Layer 7 of a small transformer language model trained on English Wikipedia (10 layers, counted from 0, width 128).
A neuron's activation on a vector x is GELU(gate . x) times (in . x), where the dot is the dot product.

Input weights of the MLP neurons that the questions are about. A number n stands for n times 0.0049.
n8 gate: -1 5 -1 22 -23 -39 -13 -29 -14 -19 8 -50 0 -48 11 48 52 27 -26 11 37 23 2 -37 -50 -42 2 47 -20 -19 -23 29 -7 -2 -3 2 23 -10 22 -7 -17 26 10 14 -18 10 -24 -10 -5 -42 17 -12 -16 -11 -6 -5 62 51 22 -8 -30 -2 -6 -26 -13 -5 -1 11 41 -26 -7 -29 -15 -26 -8 2 -39 -11 19 -12 -15 19 2 32 52 7 -8 56 -19 33 27 -13 14 21 34 -28 27 12 19 8 -4 -32 -10 -70 -2 19 15 -23 -19 -23 33 46 -7 35 22 7 41 -1 -33 17 -3 35 -14 -9 20 1 28 42
n44 gate: -6 19 1 -63 -34 -9 58 -54 -4 3 -10 -2 1 11 27 -43 -11 -14 9 -21 -5 15 -32 -2 32 1 29 -39 12 -14 13 38 -3 12 20 3 -13 -3 18 -10 -4 -70 1 -36 20 -56 24 27 20 20 -1 -29 7 44 -21 -10 -30 -49 -13 -25 -3 -50 -25 2 -7 10 -28 21 41 38 -14 -8 -40 25 16 31 2 18 -4 1 33 11 -13 -9 14 -10 54 34 25 17 23 2 -46 4 -13 -14 -24 15 20 -11 5 -28 19 -53 -49 -6 4 18 -2 -38 3 20 -32 -17 15 35 22 -22 -14 42 -5 26 -13 17 -25 -17 17 3
n66 gate: 5 33 -26 -3 50 40 8 -25 49 4 35 36 -5 -44 9 -25 35 -14 42 6 17 25 -17 -15 -33 -8 -34 0 -60 -21 39 51 -15 -4 6 13 56 -44 10 -37 6 -20 3 27 -4 -10 12 -12 27 6 2 -38 15 29 -25 -16 -2 8 -21 12 -69 32 18 -15 28 18 14 32 3 -24 17 67 -33 -20 30 26 4 -41 10 12 2 -37 -20 19 -15 4 -4 -64 -20 -16 -18 13 13 1 15 20 23 -19 -24 4 -3 11 -62 -15 -23 9 28 -11 -17 17 17 56 -41 -41 0 56 29 -18 -24 11 24 7 -10 28 19 -45 21 -3
n238 gate: -10 -8 -7 5 -33 49 -33 4 -56 -16 27 -48 36 -1 11 -22 -15 9 -24 -9 20 2 -11 12 -3 -26 19 -1 -2 -11 -26 -11 14 -46 -35 14 1 -23 21 16 44 -4 0 -15 27 -15 -38 -16 -32 -14 -52 -19 30 12 67 -11 -47 10 -23 -14 -18 0 -23 -21 7 36 -24 -30 4 -13 -24 10 20 6 -55 52 -13 38 18 24 10 24 2 -47 30 21 -2 31 -30 -14 22 -20 25 4 15 12 34 7 -14 -2 -27 2 15 -1 7 1 56 -12 -58 -1 -15 21 14 24 -14 -20 8 -40 -16 66 -28 -24 -2 -31 -11 22 12 11
n243 gate: -4 -50 4 7 -28 -7 38 -17 -11 18 -6 -43 -1 -22 28 2 34 42 9 25 -22 15 10 -11 10 -32 -19 -31 -9 17 21 -18 -48 18 -23 -16 16 -17 -2 -6 27 -7 18 33 24 9 3 -11 14 -14 11 -9 12 21 16 12 30 -22 22 -3 -4 51 1 12 -4 -25 24 4 6 -52 -9 13 2 -17 10 5 -18 -46 36 1 -48 7 21 -15 31 -49 17 46 0 12 4 11 -5 -1 -46 35 -22 -10 -27 15 -24 -47 3 -47 -7 38 33 -4 48 7 52 -4 18 -49 29 -9 -25 8 0 -7 45 -4 -34 22 1 12 21 -12
n282 gate: 16 -9 -31 -3 -4 -8 -6 -18 17 2 -25 39 28 18 30 21 -35 16 -16 15 23 -4 1 -34 -15 36 -20 23 -6 -15 -20 17 -27 -40 -29 31 -12 -37 14 10 -1 11 45 -17 -1 -38 8 7 -3 -56 3 -51 -45 28 17 -9 9 -41 17 3 0 11 -66 2 22 -7 -5 12 56 -15 -27 29 -42 -32 21 0 -16 -20 -38 10 11 -24 -4 11 -32 -18 26 -44 -35 24 30 10 -10 17 30 -9 37 -30 7 -20 23 40 21 -5 30 -47 14 -54 -16 -18 1 19 -18 -1 -12 -26 35 62 -23 45 -1 -20 -20 17 34 20 18 37
n306 gate: -2 -11 -46 11 0 7 14 0 -19 -3 12 5 -17 11 -46 -40 8 -40 4 43 3 13 -1 6 18 -33 -6 2 3 15 27 -12 7 -21 -18 -16 40 32 -17 4 -19 8 18 35 13 -4 13 42 21 21 -30 -18 3 13 49 -42 19 -2 2 -44 -37 19 24 48 24 -5 -22 -9 58 46 -10 31 29 6 6 -27 -42 6 -14 -23 26 -12 -16 7 49 -52 3 35 -14 2 -34 38 19 -37 14 -7 -17 19 11 21 -56 46 38 68 36 -27 -31 62 -25 10 -13 21 -43 38 -10 -12 7 -36 24 -46 -3 38 -2 19 35 -31 55 -49
n410 gate: 29 11 -7 66 21 7 3 -5 4 -39 27 -24 28 74 55 16 -1 50 -21 -29 47 13 -10 -32 27 -12 8 -12 14 -15 7 -3 -14 -5 -15 -16 -32 29 -46 13 5 -53 4 -8 -5 19 -6 -11 -23 27 12 -1 28 -35 20 -4 43 2 -28 11 29 16 47 -25 23 -2 -39 -6 -20 -5 52 5 24 23 -14 -3 23 22 -46 11 17 20 32 23 12 -5 8 4 -7 -10 17 13 11 -37 9 31 3 -7 12 16 11 45 10 4 -10 -11 -10 -18 -6 15 -8 -15 15 -7 -7 6 14 3 -21 -5 -22 -6 -31 -19 -12 25 -2 13
n477 gate: -23 34 1 -10 -55 -17 -23 2 32 8 10 -39 -11 -26 14 -30 21 22 23 34 20 35 33 -34 -28 -39 7 12 -14 -31 -4 -51 -43 -17 -4 43 7 40 57 3 -1 -1 -11 -12 -20 -4 -26 -19 -18 -13 -7 -52 -19 17 -21 21 35 32 -14 -23 20 -15 11 46 7 9 -6 -7 -57 6 43 15 1 -15 -18 -11 -1 0 -29 1 10 11 -9 2 14 18 -27 -22 23 23 33 -27 9 19 -6 38 13 -30 28 -25 14 8 31 26 7 3 23 48 -14 23 -19 23 -4 37 32 -45 -12 -10 -5 28 13 2 -29 -17 21 -31 23 56
n8 in: 8 -1 -13 -28 -50 21 31 40 2 -31 -41 -16 39 54 -19 16 -31 -33 25 -9 25 60 -28 37 -31 -3 18 -2 -44 12 -23 -33 30 41 -14 -40 25 -1 -16 -9 -27 -21 -28 58 -1 -19 3 2 -47 19 -24 -24 -45 -36 4 3 24 35 8 -2 -25 30 -17 -8 -21 21 12 3 -23 33 -44 26 -23 -17 14 -2 -24 -19 41 5 -1 42 14 20 18 -32 -7 -2 -33 59 30 1 -9 0 2 26 -12 10 -39 5 14 -1 -84 5 -15 22 6 9 -11 -33 -46 -15 11 -2 -2 25 -32 22 12 6 12 -43 -61 -44 6 -7 -21 -7
n44 in: -4 -11 -10 -22 -32 -19 40 28 -8 52 27 -2 27 27 -13 8 -20 -2 14 -7 -16 53 32 -37 -30 -17 5 11 43 -17 -2 19 45 -18 11 -9 -45 18 -7 -30 30 5 14 -5 -37 1 -44 -40 11 -13 -15 -59 -10 -51 -4 30 21 13 -46 16 6 12 -33 -9 21 8 -22 32 -4 14 34 12 -40 2 -43 -42 -42 31 -29 -25 12 29 -19 14 -5 -4 -15 6 4 -9 2 -20 28 -13 10 32 49 -3 45 -12 -33 -3 -5 15 6 -54 -53 7 15 -7 -12 -7 -5 -22 -5 44 55 38 -12 -8 -10 -41 -4 -5 -2 11 -4 10
n66 in: 12 7 5 -43 -10 28 19 33 25 0 -42 -23 -19 -5 -8 14 -27 -50 -22 -13 20 -56 15 15 31 -23 17 -2 -14 -29 -2 -15 -10 -44 -11 -9 33 7 -34 11 -40 64 28 11 -33 37 -33 -3 -37 36 -15 30 24 -8 5 27 59 1 13 -2 -43 -6 4 17 -24 7 10 -8 -20 23 -2 -6 -18 -21 -9 31 41 0 -35 1 -43 55 3 4 -44 -25 -20 31 58 -21 20 -13 18 -41 27 -25 34 6 27 2 18 12 2 6 5 -33 -80 8 -3 -38 19 -4 -18 48 -8 32 50 -30 2 1 14 -3 2 6 -13 -2 33 -25
n238 in: 2 31 20 39 34 0 -6 -27 46 -11 -13 7 -44 15 19 12 5 2 55 28 -18 35 -1 -9 -2 11 8 29 -28 -13 14 12 13 -21 49 5 -33 18 -8 1 -40 23 32 8 55 20 20 40 -51 -2 -20 -6 21 -13 24 30 7 -24 14 -28 -17 16 9 -24 10 -43 -12 0 27 -57 -10 10 -10 -30 3 12 17 -16 10 3 -5 -48 19 51 47 -17 6 -28 -11 -12 -30 -70 -2 5 -16 -8 -20 -12 -33 -2 9 65 -6 18 -13 12 -11 19 -18 -13 -47 11 -24 -10 0 -12 -7 19 12 -20 12 43 -27 64 4 18 -52 -5
n243 in: -8 18 27 -14 25 -42 30 -42 -26 20 -27 -51 -5 -16 42 -8 -35 -1 -55 -49 -19 36 -34 -42 -6 27 4 -51 -18 -24 5 -20 -26 -42 27 -31 -43 3 -31 56 1 -10 13 40 5 65 -17 -14 3 -30 21 -53 -12 23 -67 21 -28 -3 15 -45 -52 32 -18 27 -31 -44 24 -15 -1 30 -9 -4 60 -64 4 -28 34 -58 20 -26 -21 38 -33 18 3 15 18 8 -1 3 40 35 6 -25 -11 -16 3 51 -29 3 0 6 5 5 -37 36 12 -6 37 26 -3 7 -8 -5 18 -7 -6 -38 15 -1 -15 0 8 -16 33 -15 20 -7
n282 in: -31 -24 -2 -10 14 -16 -24 43 -8 -4 -8 23 -7 55 -10 -28 2 -26 -17 -18 64 30 -41 43 -1 -26 9 5 7 -39 2 -9 18 -19 -26 -38 -40 7 -13 -18 -1 -12 -31 -36 -48 23 -5 14 62 41 -35 -7 -21 -23 -12 5 -1 -29 2 0 2 9 -14 -26 15 3 27 33 15 -25 61 15 10 34 38 2 32 -12 -43 27 -1 4 56 2 -9 -25 -11 -21 10 -11 -37 -8 -6 -5 34 24 20 30 25 -4 2 4 5 21 6 -26 13 -21 -49 37 -23 18 6 65 34 15 14 2 -27 -45 -5 -4 -37 17 -27 -19 -28 27
n306 in: -52 -19 40 -2 50 -64 -37 -15 -42 10 -7 -41 40 -17 -45 -24 6 -29 -15 -7 -25 -23 7 -44 -45 7 27 28 12 -22 -33 14 -23 15 -27 38 -54 -6 2 -38 -57 -8 2 -2 -21 20 -20 2 -3 19 -20 17 40 -8 -13 -7 10 -8 -20 -2 -21 17 63 3 -25 19 -12 41 -12 17 -54 3 2 4 -24 -12 1 17 -10 9 -20 12 -2 -16 -17 -2 63 9 -2 35 49 19 51 15 7 -3 -95 -17 -6 54 -24 11 -32 16 -61 -13 -47 13 41 -22 6 11 -28 -12 -28 12 7 -4 -9 13 -34 2 -5 5 17 -3 17 16
n410 in: 63 18 -40 -2 -2 -24 16 -13 -42 41 -3 -62 36 26 18 -33 14 5 48 21 -11 37 25 -23 28 -46 -4 55 -4 13 -33 8 -16 6 -2 -8 16 -22 -20 26 -26 17 5 7 -32 34 -16 -2 -19 -25 2 -28 -21 21 18 16 -16 34 10 -12 34 4 -10 -24 -10 -2 -4 -2 37 -2 -32 9 35 -14 38 18 8 -2 6 -6 35 10 3 27 52 -37 33 5 -3 13 1 -10 -2 19 -6 -28 41 -2 31 9 -17 -12 7 2 -71 -33 -12 53 4 -16 -10 25 -39 -14 -31 9 -8 -5 82 -15 -5 14 14 -17 -17 15 9 -46
n477 in: -29 -22 -1 -5 -12 15 -10 20 18 40 -5 -41 -29 -13 -20 -9 -8 26 22 5 -4 15 -15 22 -18 -35 54 89 -20 38 -16 9 -14 45 -24 40 39 -25 21 -35 7 17 -16 -64 -8 -10 6 30 44 -9 -83 -6 -17 -11 15 -40 27 54 6 -40 14 -4 11 56 -22 -4 -24 0 30 56 6 -16 11 20 48 26 33 -23 43 -72 44 6 28 -40 43 -7 8 -50 8 14 24 26 2 -15 26 0 -2 -2 -46 -8 4 11 31 18 -5 -2 16 41 -36 5 4 23 -7 14 14 -13 -31 -58 -24 14 27 -12 -24 20 -13 -9 4 0

Each question shows a token from some text and the vector x that enters the MLP there. A number n stands for n times 0.038.

" during": 9 11 -7 -3 1 4 -3 45 -3 -10 -34 9 25 28 34 6 20 -9 -46 -9 14 -1 24 -16 -11 3 21 49 7 -5 20 13 -19 28 15 38 11 -7 -12 16 -5 -27 42 -14 3 -8 15 -5 10 5 -18 15 -9 -2 -50 10 -11 7 2 -30 16 2 -16 30 22 3 26 3 -65 11 19 -3 -12 -10 32 -1 3 6 35 17 7 0 0 -40 11 15 18 14 -2 3 1 -10 -8 -18 17 -27 -13 -29 14 -41 -28 27 19 12 26 7 1 19 -13 3 7 -27 -30 -21 -13 -6 -28 -19 -8 4 -17 6 -16 12 -3 6 -16 -13
The neuron with the highest activation: n477

"am": -8 11 18 -16 38 -13 11 11 -15 2 -25 27 27 9 42 -6 -28 -42 -16 40 -10 -4 -71 39 2 4 -13 12 -26 -13 18 29 12 -8 -7 17 16 -2 -3 8 22 -1 39 -20 11 -31 13 20 26 -18 -9 27 -32 -9 -6 -11 39 32 -21 4 4 12 33 -5 32 4 -13 -21 -27 19 9 19 6 -11 0 -3 17 -18 -19 -11 -9 -38 12 32 8 4 38 -18 -41 19 12 -22 -34 19 -45 -49 13 -22 71 26 -49 -14 -9 -25 8 -35 12 20 8 -15 -43 14 31 -14 -5 29 7 -21 -17 -25 3 -17 0 0 8 2 -17 -8
The most active neuron and its activation: n282, at about 0.94

" pre": -30 32 12 -16 28 31 -1 11 -4 5 -1 33 14 20 40 27 16 -21 18 -22 -11 -59 -38 -19 -41 -35 35 36 15 34 -3 -9 11 9 20 8 -21 -35 -9 7 8 -35 74 10 7 40 9 -6 -30 -9 -17 21 -11 -22 -2 2 23 -3 4 3 15 43 6 3 -19 -3 7 10 -35 11 44 -20 10 -20 10 -4 13 30 23 -28 -34 15 1 -50 17 1 22 21 10 21 -33 -23 -32 8 -18 -2 12 -54 0 -1 -26 20 1 0 -6 1 -19 7 -39 21 11 -9 -63 7 -12 -12 -17 -18 32 4 -12 17 -18 -13 -3 22 12 13
The neuron with the highest activation: n410

"6": 10 35 40 -4 -1 4 -5 -2 -31 -25 0 21 2 39 -40 18 -54 12 0 11 35 9 15 -22 -10 27 23 43 13 24 15 21 33 31 -23 12 31 33 15 15 -6 3 5 -34 22 -1 -12 24 20 -21 -21 -6 -37 14 -30 -8 -26 -11 -6 20 19 -16 -10 -12 -4 4 -6 -9 -49 7 9 8 -15 -1 0 2 -18 -7 -11 2 -11 -31 -39 20 38 15 21 21 -45 35 -8 -31 11 3 17 -16 -7 -17 -8 -7 -25 15 7 36 -15 24 7 7 -14 -11 -38 -15 -50 -25 -17 2 -53 -16 20 -33 23 -15 -3 37 10 -2 -3 -28
The neuron with the highest activation: n66

" ": -26 -27 27 19 -8 -31 15 7 -34 24 -16 -83 1 5 20 25 6 1 -53 21 22 17 -8 -21 -7 6 31 18 16 12 0 21 8 -9 26 24 21 -11 2 19 -23 8 35 5 5 -21 -4 13 6 -48 8 -24 -18 0 -28 -16 26 25 -11 -42 -32 1 3 12 -2 -5 -8 -22 -22 31 7 -11 -3 12 40 18 -7 -12 -36 -13 21 20 15 -33 -3 -3 -17 28 -19 31 -6 -19 -52 32 -26 -26 -2 -13 -41 -20 14 -31 8 3 32 -22 -11 -15 -29 -18 25 -3 6 1 -16 -3 -13 -15 -5 29 -7 35 -29 6 -3 8 -21 -29
The three highest activations, in order: n477, n8, n243

"2": 8 -26 15 -14 27 1 24 -5 -49 33 -14 -7 28 32 -75 20 -6 -23 8 19 2 3 -14 11 -8 8 10 19 -6 -21 2 -9 22 27 -9 -10 -14 -12 16 37 -30 15 12 22 -1 -20 -16 11 17 -25 16 21 -49 -3 -15 8 15 15 -12 37 -1 8 -12 -6 -57 17 32 -11 -34 30 -2 21 23 26 -12 -2 -37 39 -40 -18 0 -25 -35 -5 -26 46 2 -28 -30 7 17 -5 -33 11 12 -16 -2 12 -23 -16 -43 -20 -26 -22 7 5 -20 14 -19 -15 -12 7 -19 34 -7 18 3 -14 15 39 13 -5 -23 52 -12 -12 -4 9
The most active neuron and its activation: n8, at about 0.37

"ver": 4 -23 13 -29 -11 35 1 9 -12 -2 -21 -6 -42 15 22 36 8 -9 1 20 -19 -19 -1 -4 -38 34 2 50 42 20 -12 13 3 39 6 -15 4 -15 -11 6 13 6 -9 23 38 -8 16 13 3 -21 0 -33 8 -5 -46 29 5 26 10 10 18 30 -38 -17 19 -7 10 39 -43 16 -3 -27 -7 6 46 -2 33 38 -44 0 -12 -12 24 3 -39 54 24 -1 -14 29 -15 35 -17 -12 16 -5 45 16 0 2 -47 20 1 -4 -20 -8 -9 20 -42 -25 -42 5 -14 -13 -6 4 -25 -12 22 -20 46 21 24 38 -4 21 5 11
The three highest activations, in order: n306, n282, n243

"y": 18 -18 26 12 -5 34 40 31 -33 -1 15 20 -14 3 11 16 3 3 13 21 -8 -16 -12 3 20 -8 24 45 -48 42 -24 -3 26 15 4 23 -5 -13 -1 33 -24 17 9 6 13 48 10 24 6 -45 -20 42 -15 -11 3 21 -10 -14 7 59 18 14 -6 -2 -2 21 7 9 -38 0 -12 34 13 16 -2 -10 -17 60 -30 -21 -3 -29 2 6 -35 0 15 11 -22 5 -25 -2 -33 -1 1 -17 -11 45 -32 4 10 20 -9 -4 -2 -13 9 13 -26 25 -43 -16 -17 -8 21 19 -19 -39 7 -30 22 43 11 56 -19 -34 -31 -11
The neuron with the highest activation: n243

" C": -14 -15 38 12 -3 27 20 38 -31 -17 -7 1 -22 17 13 -14 24 6 -28 -19 27 -20 -17 -3 4 -28 26 -4 -31 17 30 1 35 -19 42 -3 -14 -6 13 35 -4 -11 20 -22 7 -11 11 20 28 -40 12 11 30 -10 -13 8 27 31 15 -19 36 13 -15 4 1 4 28 -8 -23 21 -8 14 8 29 -2 35 26 25 -11 2 -1 34 -32 -5 -17 9 -2 29 -64 32 -3 13 -55 41 4 -47 45 -18 -27 21 20 -24 -25 -27 -7 20 -35 -4 -14 -14 -40 -17 4 23 -30 -2 14 -32 -1 -25 17 9 9 21 -3 -22 -16 12
Which two neurons fire most, strongest first? n8, n306

"ber": -2 42 28 20 50 -5 36 50 -71 29 -30 -15 -22 37 39 14 -1 -1 17 10 -16 -8 -16 27 -27 14 24 46 31 -32 0 46 13 0 0 -1 22 47 11 28 -29 -31 -33 -3 54 1 -20 17 2 -15 -36 -5 -42 13 31 -14 12 7 -62 21 -7 22 3 -20 10 -26 -20 19 -20 -24 -24 -2 1 15 -3 -5 -4 29 -25 -2 -13 28 85 2 -9 7 -3 16 32 27 14 -5 -2 -14 13 2 -20 3 24 -7 7 3 -30 15 -16 -18 -3 21 -23 -19 -1 5 6 -40 -31 -15 12 -23 17 -14 39 -4 10 -9 -35 7 -25 7
Which two neurons fire most, strongest first? n410, n238

"A": 9 -33 -7 -11 50 28 32 -2 -19 -20 -37 37 -3 -23 23 32 -6 -12 -34 2 15 -2 -10 2 7 2 -12 35 41 5 0 27 19 1 0 14 1 -41 -40 37 12 -16 -5 -23 2 -29 19 8 22 -32 11 13 12 10 -4 -12 10 0 7 -5 16 41 -12 4 13 11 5 4 -22 93 18 -9 25 -12 6 9 35 -14 47 -37 6 51 15 -3 7 5 45 -29 -25 22 24 -14 -9 -28 1 7 -31 -40 -28 -25 10 7 -17 17 10 5 -6 46 18 13 -23 -36 -14 33 -13 43 -13 -37 -3 11 -40 7 30 -19 -7 -6 -29 4
Which two neurons fire most, strongest first? n238, n282

" l": -14 -6 40 6 1 -29 -17 11 -7 19 -38 -10 24 21 16 -5 6 -11 -10 -22 17 -42 5 -15 1 4 16 9 -16 9 7 -8 31 5 36 43 18 -13 -19 60 -9 -16 -48 25 23 -6 33 37 -5 28 -10 27 1 -10 18 -59 -17 22 4 -6 35 19 28 18 1 -3 37 -34 -29 24 -11 -18 -1 47 -8 -38 -8 -1 -11 -59 -20 21 37 -4 -2 -3 46 11 4 35 3 -50 -35 43 -11 -28 3 -23 -6 -14 21 20 5 5 24 5 2 7 29 -26 -25 -17 2 -7 13 28 -22 -19 -3 -13 11 -29 13 10 -36 -14 -55 1
The neuron with the highest activation: n243

" m": 1 -40 -3 8 19 10 16 13 -19 25 -3 10 65 21 16 10 -3 -29 0 4 -18 -14 -27 -17 -6 5 11 31 -37 13 3 30 23 2 -14 -18 4 -27 -28 47 -6 -6 3 25 -7 -7 -1 34 2 19 -10 10 10 25 13 -18 39 10 14 -29 24 23 -9 13 2 -2 -9 -21 -36 32 -5 -28 -23 41 -5 -13 -17 -5 9 -64 -34 -5 8 -35 -35 12 10 7 -6 43 -28 -19 -36 66 -54 12 -4 -40 31 6 9 0 -5 -1 24 -1 17 2 -19 -4 -12 -29 15 -17 -32 9 -4 -19 12 -28 -6 -16 32 35 6 11 -17 14
The most active neuron and its activation: n238, at about 0.13

" med": -20 15 31 9 23 16 -6 18 -13 15 36 9 -10 24 38 -3 -15 23 -25 44 19 -39 -10 30 14 -3 -1 68 27 -34 -8 -22 42 -24 -15 10 -24 -12 -1 -6 -17 -38 -6 11 9 7 5 25 -17 10 -20 -10 -13 7 7 6 -5 -9 -8 1 30 11 -31 41 3 3 28 6 -42 -7 0 -59 -2 2 43 -23 52 7 13 -34 -31 21 34 40 -8 -5 32 25 32 34 -15 -45 -19 32 -8 21 30 -18 19 -35 -19 -11 -22 14 -16 -19 12 -6 -4 32 6 16 -41 -14 -2 -8 -15 -8 -1 -37 16 -13 -7 18 -19 18 9 -13
The neuron with the highest activation: n410

" the": -21 48 11 -15 17 -5 13 1 -20 13 13 -4 -6 17 23 22 -3 3 -35 23 12 -15 -4 2 35 12 0 38 12 33 -1 44 21 16 -9 17 22 -17 -6 -18 5 -24 4 10 -4 -4 -16 -8 0 -20 -16 2 -10 -1 -7 10 7 22 8 -3 2 1 3 6 9 0 -4 -7 -70 18 0 -8 10 4 45 -23 2 -13 17 -10 10 34 7 -20 -13 -4 16 -3 -23 11 -21 -6 -2 -42 -15 -6 31 -18 12 -41 17 6 -13 -2 11 29 -3 26 -14 18 24 -57 -9 20 0 -27 -11 -15 26 2 -10 -6 18 20 26 -1 -7 -16
The most active neuron and its activation: n238, at about 0.22

"ass": -8 13 5 -35 23 -2 -10 23 -26 37 -7 2 6 18 54 -33 -32 7 -18 32 -32 7 26 17 21 -7 -15 46 7 8 11 18 26 29 1 4 1 34 -1 -22 -24 13 1 -3 25 38 37 18 -9 -12 17 53 6 -50 -12 -9 24 4 7 6 -1 16 -16 -18 15 -16 4 0 -34 -28 4 -65 16 -34 31 14 -6 23 -32 -47 -10 -19 -1 -17 -19 5 37 39 14 -28 -2 -19 -20 16 23 -29 10 -20 -13 -9 37 -21 -12 11 -38 -9 -38 -12 -45 27 -8 1 8 2 -17 3 -4 -49 10 -22 35 -1 -1 51 -16 22 -26 2
The neuron with the highest activation: n8

"inal": -24 -2 45 -30 14 -3 45 17 -63 16 9 -16 10 12 29 20 -19 26 -19 16 -11 10 -28 14 -20 24 29 25 4 27 28 -21 32 -18 -8 -37 12 25 -1 22 -18 20 -1 -10 35 14 12 5 0 1 -7 1 -23 -1 -10 -14 -9 5 5 -12 -17 27 -7 22 -6 -5 12 18 -53 18 -20 22 -10 14 10 12 16 68 -23 -38 22 23 -11 -4 -12 30 42 13 8 21 -21 21 23 3 1 -4 -3 30 45 -5 8 3 16 -12 -3 18 -21 19 -25 -8 -31 -29 -13 -9 12 -13 -27 -5 -18 4 7 -14 -16 -6 -24 -39 -14 -23
The neuron with the highest activation: n44

" s": -19 62 30 -3 13 -3 16 15 -27 3 -1 28 1 22 10 0 20 13 -10 29 -6 -27 -31 -9 -1 -4 4 18 1 5 -9 17 15 -23 -12 26 -8 -20 -47 8 -21 -25 35 21 -5 -20 6 9 13 -17 -35 7 12 -25 14 -38 3 3 -1 14 6 40 -34 11 9 -13 -12 -11 -24 -38 -2 -39 -6 -7 -15 12 48 -11 -21 -45 -14 19 21 -41 -74 -2 22 24 -37 22 20 -34 -39 64 -40 13 42 -37 -18 -8 6 -10 15 16 -1 0 12 -5 9 0 -6 -2 -18 -23 -26 -3 13 -28 17 -55 21 -12 -2 25 -19 -25 -36 -19
The three highest activations, in order: n282, n8, n44

" t": -51 -19 22 -2 6 5 -8 24 -26 2 -4 -4 2 14 37 4 3 16 15 4 9 -6 7 -12 5 -25 19 2 -12 8 14 19 48 -2 -10 13 -17 -5 -25 49 -6 -20 11 13 10 24 -9 6 -2 -41 13 5 58 15 -18 -33 13 14 -26 -11 -35 30 -19 18 6 13 6 -24 -26 -15 2 -12 -4 40 18 1 -13 20 10 -37 -32 8 -11 -36 -24 5 8 43 -28 90 -33 -19 -52 30 -6 -37 23 -15 -36 -7 13 8 -18 -35 12 -13 -13 11 7 10 1 -2 -5 -14 -3 -14 3 -13 1 -30 -3 -46 -26 21 -13 -29 5 1
The neuron with the highest activation: n243

" No": -21 -35 -10 -28 16 8 20 18 -37 -22 -9 -6 15 21 12 -6 6 1 -20 -47 0 -27 0 2 14 10 10 10 24 -27 0 6 -4 -12 9 33 -16 -7 -4 36 -40 -6 54 -28 37 -3 18 12 23 -16 -20 10 -19 -28 -50 -31 10 -28 13 25 31 24 8 -18 -11 19 -59 -11 -30 52 -15 -19 -24 12 2 -16 -20 62 12 18 -9 -6 16 -15 12 40 23 -43 -30 -13 -3 11 -46 -5 2 -28 -3 -16 8 29 -12 -9 17 2 -16 8 -5 -11 36 -18 10 5 -23 -13 -11 2 28 -29 1 9 6 2 9 25 -3 -34 -46 4
Which two neurons fire most, strongest first? n8, n238

" of": 13 12 -19 -21 -10 -15 23 37 -5 14 -14 -23 18 32 25 9 28 11 -17 -10 2 -19 3 -37 13 12 8 19 39 6 5 24 28 11 25 15 7 -14 -12 10 -12 -7 33 -19 39 13 4 6 1 -15 1 2 -24 -7 -20 16 0 -4 13 -24 20 11 1 10 10 6 27 -5 -76 13 -20 -6 1 -6 23 -15 6 14 15 -28 2 -4 10 -31 -23 3 16 12 -20 0 -20 9 5 19 8 -19 -6 -1 3 -32 9 36 -1 6 4 13 1 -2 -7 -18 1 -29 -12 -6 -13 0 -20 -1 -12 3 2 -23 -25 12 -7 -6 7 -10
The most active neuron and its activation: n410, at about 0.12

"ence": -28 16 32 26 1 -22 36 -21 -20 26 -4 -8 -1 -6 20 3 -6 -9 -23 -16 -11 32 8 -12 -23 -13 43 61 1 4 27 31 30 -15 -29 -20 -21 -28 -10 -20 -31 6 32 -4 41 1 1 56 33 -42 15 15 -12 -18 -32 7 1 19 0 -8 31 35 4 48 -6 -11 19 10 -35 -6 -5 -50 -2 14 11 -23 -2 9 -29 -16 30 -33 29 -10 -23 43 37 6 -37 17 -14 12 -11 8 24 -17 22 21 -12 0 30 37 19 -43 -22 17 -54 34 -38 -6 2 11 -26 2 -31 7 -23 -17 14 13 27 -37 -6 3 -9 -20 -13 -35
The neuron with the highest activation: n44

"n": -23 21 24 8 17 -14 48 37 -13 -6 -41 -4 -7 4 19 3 -28 -3 -20 4 14 0 5 -13 -12 14 -12 17 8 -25 -36 39 27 20 -9 8 -16 -18 -1 -1 7 14 2 -23 35 36 18 -4 4 4 -34 -14 -12 -44 -8 -31 5 16 15 -18 18 17 -32 -3 41 -8 -10 2 -63 -3 50 -16 22 -4 12 5 6 -5 -6 -6 9 4 3 -33 32 12 -19 26 3 5 -52 -2 8 21 5 -18 -8 -2 -12 31 3 50 -4 -16 27 13 7 21 -14 14 -26 -19 -6 6 22 1 -28 -28 -5 -1 -20 0 26 -16 6 4 -6 -13
The neuron with the highest activation: n238

" c": 0 29 37 15 4 28 9 36 -10 1 2 0 -7 -6 18 -29 30 -26 -16 -29 17 -28 6 -15 -9 -22 29 16 -33 31 14 27 32 -33 -2 -9 -13 -6 -14 35 -21 -3 -8 -7 27 6 -14 58 11 -54 11 40 36 -15 1 0 45 26 -8 -20 9 14 12 -5 -5 -18 17 -1 -22 10 -16 10 3 8 7 17 2 23 3 -60 -11 23 -26 2 -26 -13 -13 18 7 17 -56 -25 -55 23 -5 -33 42 -5 -7 -33 53 11 1 -43 -7 1 -12 17 12 21 -2 -24 -13 18 -35 19 -2 -19 -21 -31 -5 -3 -6 5 -22 -13 -21 -13
The most active neuron and its activation: n306, at about 0.22

" f": -16 -26 65 24 8 7 12 17 6 19 33 -8 25 10 21 9 4 -29 -12 13 -14 18 10 -15 -7 20 20 3 -7 29 2 4 17 3 -9 21 -18 7 -32 28 -42 -17 7 28 26 36 10 10 12 -30 -10 -5 -12 18 -23 -7 51 11 9 -2 40 17 3 35 25 -16 18 -14 -22 22 33 6 29 37 3 7 -17 -9 18 -29 13 17 11 -2 -21 4 34 18 -1 45 -19 -26 -66 39 -18 -8 3 -12 23 -22 2 24 22 14 1 13 30 13 -10 22 9 21 -11 -7 -25 -18 9 -8 -21 6 2 -10 -9 -6 -33 -33 -36 7
The most active neuron and its activation: n477, at about 2.3

"any": -15 21 50 10 34 -25 6 15 -23 25 -3 16 31 6 14 12 -10 -18 -4 26 -13 28 18 0 24 -4 -47 76 -15 -21 1 24 14 26 2 -6 7 -8 11 -3 -26 -1 -14 -13 13 -22 19 34 -10 5 -41 -2 -37 -3 -2 -10 7 9 -4 -11 -9 37 -9 4 9 26 -5 -3 -50 35 -8 3 -14 -12 13 -1 9 -8 37 -25 -22 -16 -13 -22 20 -3 19 0 -16 52 -13 1 -10 12 -16 -14 -22 -29 20 -20 41 40 -17 33 -12 -7 -2 37 -10 -17 -25 -29 3 25 -17 -20 -27 -25 33 -32 -17 -49 -14 -4 2 4 28 -5
Which two neurons fire most, strongest first? n306, n477